Layer 7 of a small transformer language model trained on English Wikipedia (11 layers, counted from 0, width 128). Numbers have three digits each and are written without spaces.
A neuron's activation on a vector x is SiLU(gate . x) times (in . x), where the dot is the dot product.
The model reads these tokens: "10" " |" "\n\n" "==B" "ack" "st" "ory" "==" "\n" "O" "r" "iginal" "ly" " not" " N"

The vector x that enters this layer's MLP at each token. A number n stands for (n - 500) times 0.0068.
0 "10": 514459679432338643327593655630641862436439326483585632459598580083314481619366537638391479652569301657456386729626649501576489411834609392232428325503581436524512299571529323517772432359460460358667621708560417655599470332438366481192557487333768634513429329498440493524567431313570383625578445420417522546414592545602481412245607501399548443780436423309438410480424602377577565705370
1 " |": 534465610446360512352663562424515828498441400449547767228643442329287409397368479473295484665537394587344355640664672476711565472795625580475347495600674555595414349650631250358847480211523511534514426641786510552445559337638593462290571848407766618546391474432645504482461502327410450599455464482362551539391325371528526445274464561429471634334336573433578472514315501504698493523327
2 "\n\n": 563593603534475300660591496508827634529345239305661480414460436489647565676282517545502477687397390715260265513535367553683574398431413461412359350706451475576643586634597623412198567242621468541586487566513423420500587256488753789215648676368461539460422536581473157601519369656656466606561583407384549438272499610581428683494408740516561476239261630318453703553287494432721390622596
3 "==B": 482643494605387371433697609411780531593470442594463491651659292645269348609364365470462421479444561592250438418415489400634585566741265816141376503641446446345635430609711410466203542547682457614833541507575457558306402346600709497312495495385533642538537516447561409649569600641470676538716473311526440337446545566454550637255458536512258746483218817470249597348377490417612347555730
4 "ack": 557368718422412280452346544612426676477400489642359682524307436408405465641586825423369778493463521543072274509466715457351712601301505321325611445716353683358585447384568344362405612572435412526418733552471556602574665251577367514328535475464597662607580608609601624277564585587579841655435466607596416344485519768517687304584620505367553693307404471548440444662444379313210450383291
5 "st": 319457496327682299481484527452212542623304584121594487699548646550468383565462574550391307442699463342267225585481401383439538684406433625284563485736429738381522529360561320403404400419699581650600798522261597436345585474433563617729390441366473587281718524558477580637563621492580787528518766540323637352452458591609559693665549336422355687299491786282627410318401570476354849380579
6 "ory": 448384596381501509464222399551324763699444558474594337354524709552508390580707648482648428473442503530367133661576575613461593520454618201441467351791600663448453355384612464418455730539518568411511511537443476520371589326783520491372529541042637344643579667417385482377484431725587533441367616587654438369520560699467589311892405366572453405524636878478560358374371538352419449323537
7 "==": 574626545597569444328663381383660742641622511314585352464672284232290374555412660497384496546367400626483483661618646339789294584448472322221480435770579252503538438495509444302403401294651686456576661638378514654431797165656339566350595571258548463408651436589521500806506284651529515613500480373642548446231512621624753515526463604575478563342304598706353627318450474463493428530564
8 "\n": 655494617570418357652546528512788621513282208323654492325501394551511534732280510604463504642402414647294342563576352522711537366475471537313426376613357495535608625562554670416219551302604515652663428628510415442538603235566824840192715604334440553397342568520504235537523425610648518521573585414287555406308512519540403676525457780669528434270345568261482640572275510350725371634634
9 "O": 422494592563556433500541517459772669629286573165551546477384438546379637765073222543559480748477418526244305325336662509510476651541472615381320477512481453428424461537389400570349636498461445471520479711792405529272380455426789541472357428391289659742408531342491459324575615577474795830542583559488462748437546505443540674666531564599327426278254512766409382654334725446497399570574
10 "r": 798467274181518372453572482416460595549339727428485624158495490783424700837513445513450629603676390503284434414389561447559486458488255754375585731497554354300411615476481764464465371527410582525711475375638627267553447609505372566500324583456297481679681462625620376266607771658574738586570505490614271622500483377495459607562231618625615491357394540655516342554234452323393363642325
11 "iginal": 582565478319325261586390302692437741543676461582385341492466554653559239600377465557373651368473543589384191486502525383592572700467363286371453509556538659622620548651719690506374575413467486643381628508594494640561728454538530462487601514415538647745508597468646143338432389761727410629584358328408146389400710480695452361236493461674499486559544538575510283352314634640474245603557
12 "ly": 577526684185631436382387520547561771680522646528440389374586719492377369673571530522303341395253429651445354726578623477723650556309549307297586343544446616402354386570661553575375420507717561674487428835591298379340504357428604660273459707489294509765411358479291437305444506493601268610537424627463485611435434460600709553606423649642464342603623455711439384289353626596491475345519
13 " not": 473417674363628414527436740402498712555467596592616562388528559326199535506389524316499479252402347811399537750432674504710699535438348498432572580619455572388485609473304754488113259484757624688406621593682293456591559303378593365403381513432566725558582480488622205570606444562229564613504428257385396581292543712389550715560287539330666524549525479553498514413374669559581456323445
14 " N": 395380569588403516554705462561537720360484485408637297278024510478340429501299499468495351577628269560277190447396427361630639513595368797539864336615275484411508491394671259769441473427392404615514330550411631477422480380675439480467609578550557723602492588414739442557716346756611541775588529326766351715382486448572582643528567548605253482492568519525441399443306440564590444505524

Each question shows the input weights of one neuron of the MLP. A number n stands for (n - 500) times 0.00088.

n52 gate: 330606544439550554522475624424640506609309663503678444390592528418420435468601447456622560439267506484456494442383579513428497646381576408465433525618491484703574531303465554413516431689594570556362519222513528673513451566459342516428678628627466522717557519469352425452525615580441522469573559321544416430425424463522607257387393528524291565647414392435309550674638359327371661403674
n52 in: 361353617422559602706606442586428542535362407446383482336342318503542421521616515342427369458462742455450535458452667539544395617482569635476623392530408515617433559482476551427383334536610530389564598449319378551530629560343593399535532562377659456567593521488455684479426591467733321397512438532421624415459655503462592437286465382601599622602554491494600432676616625503598450624476
On which token does it fire most? 4 "ack"

n360 gate: 315451382625442435527589592488524470622476293630379537614544570462506405497459529368524494382335619482317410470609466550363491285286377371618612589393526482676408491468491621604376439617506582454464660491640577561558443438556688541613569468444399558619595473281512593488261642458598435428618491540471596583544494571540410515482483366472479602435610709371526617405593509399690595453562
n360 in: 664605695402713610669476569568404622500387635522503409573303585374586441508459560492400514453629575555573627497354511571391302497381434495448519585566497615549522397343397525425431473500500415446544543505492364388530528653472492335468395538418424416561373422568446476663554465694314563524519578385403381350435542537546538572633450467548514525445577640398573644495571633436397516451511
Its two highest activations, in order, are on tokens 5 "st", 1 " |"

n40 gate: 523553379337462615365456419519586388547606500564490385442595313357600590577570563338532598599569764614519406555264362647642472446519659296717497565542399516408490519375592497425535333358642433484300377653623615510639536500481611491681541503535440494515596461361377456570238688587553500337295299401438340497469497568522462645573549415408544451321519510435421582581497528572655450645621
n40 in: 434582414523459440654625427544464554652464503545545512554550553491422454482399527271611625476462485544523386677303377354429361428626452506593467610668632503640524361494512753529622532695636619497374359551683384438597445453515652382573362523670444444465581637512630379461538725326623393357638521416424611461524386428380479437574471344577518354473365548419532597497494591520397471583423
On which three tokens does it fire most, strongest first? 4 "ack", 14 " N", 0 "10"

n318 gate: 661534494520528610368525573523587366696497474666526432421488402382450534506368620350517514596568564405500628538529500428374556642544359468436535379456609517373670577465448494480243557411489656667526334517678469534529468422462483506469562500734474611654546609623703469515345435372483411440430557379574489301588578346579523430474544509472506397500299705573614600378577517435669520506532
n318 in: 526603494568597574654528503427506657383401420347554428399463427517543497429477508517583449480633463556545633722625631647564591375557497559438452607446444373486483360367461551400619567363545670332540522537508426562525361447443559416664292453534411374418534341405366489568584586417472635461622497572464494594553617670506365574579410416593393535392389302351542312547486595472444378545644
On which token does it fire most? 13 " not"

n43 gate: 616526641536382452530563469595396570406548438419591630581654431505376578548487645495430543449639389407537634460455474356373479529497431527369609547508511628620476563495373644524431352423519647500470566551704318606389246537572449679461484327537574563510481429442521534543479510586416657505422468469500424395592518410442439551675420328523572642427540505427516561610524516463577453423655
n43 in: 468601560617430508479593454563555558477545415648505431511505704398298536468388367579683526249552471437373474413495480526425426413702571560405447477466523621424644633529542547492361352456352553674508523411422334398461546529508634570575647335448627565477550543547552599476448544556552380497497503546438479527399354485590547505487394573356474465445352571602575474449474641426479485484479
Its two highest activations, in order, are on tokens 13 " not", 3 "==B"

n397 gate: 456633544575557256469533447524337425673541350670558401631406507493715401510581399551486433303460377564587693671426546595410589354620483585520568477452500615389438597680383622490284728376503571669435510672466480547423521551592449463633513274338523710441381459242513567629443752555683345497463620477377577568510338690490356384540406711415288673667490419540553483540554430454634354490378
n397 in: 706473590477432551739406512491584361497389506374431474467375515667385587464545527596455464491403603497435391569452595596420418461367476476425578520370420359374494586569506599313404633595464560696485491587550506595595552643365374615553644630437591441486299689512550319380464415557367410485494609462526571597541698674432663524568624379442503631627346506442544423383411628269438333550551
On which token does it fire most? 13 " not"

n175 gate: 466620648459427574626645597534543466587697329580483367520650398701537517640554497435374384349589443497542628526605604477593409380460639616340719569529427443378549444486455537647491489337508611555293458404475561630573477523443662452556556453523413410538534294283295388489511542618522514531477475511517492509483522470483469382452470388645588410351334457553405475467483480361379378492500
n175 in: 444609420716443464413451349541517556541408486542519600553362486632447317397486467580623492628389556456585361653558777636492365270578467497403447457573574500472340437472525409468489344437511519597687393439451513321470551503458334538511465391572538435569533520492547516472593535626573605587428426535283685458519497575402547584522625470601428619442600492357612547467388385486530554432572
On which token does it fire most, and how strongly? 3 "==B", at about 0.45

n405 gate: 469540544633656537510226392393571459570598266463584464555483618315568533510550500698588527381659452430580543446426620574563589537582517345547473500602330672705517587483533412507460530333530490319320510507687421570470324523659652683394629566355546616630463400580330467547510550435264500490266470421289324360493448480616563622597451520539335696337354578316444527596427617661680708370651
n405 in: 460705560366524527396497626404449457405439494645491447583605515527409456445464470491363494366479418587536630570597445735339476358418428657600388538418402500587427581331539536261488628569631524562448425554428389509515488647551313449482610539340447536529551540413452315433345651622381470527552467673367565613443590652435581594464436575523659589242521609597583384402581625418225544440368
On which token does it fire most, and how strongly? 13 " not", at about 0.88

n135 gate: 549485579494649491634547712488539451402470634546527482503416383361720385400572620274357458470479399386431509573485523554506571476445373367564763529399563482551555494570626497423563365452461382541543467452539468701338463626567542396729473661376476661290345555395395359494599423488652575577409482468429479466816657509402413592536471593544331583357476551574491467482464671503482391461373
n135 in: 520681486454420617573574611508422447525413438514561457710411664481537533517547605425514433388470500481533577663626508533326611556562447617592561478401371425450633453575489539495386616580494595571280508444569524675517412422413472550585440544341459412487438614387514420419602640534538358429309522549312281376569607484596337438412358583481372591464354430427621605527439436484483306599450
On which token does it fire most, and how strongly? 7 "==", at about 0.38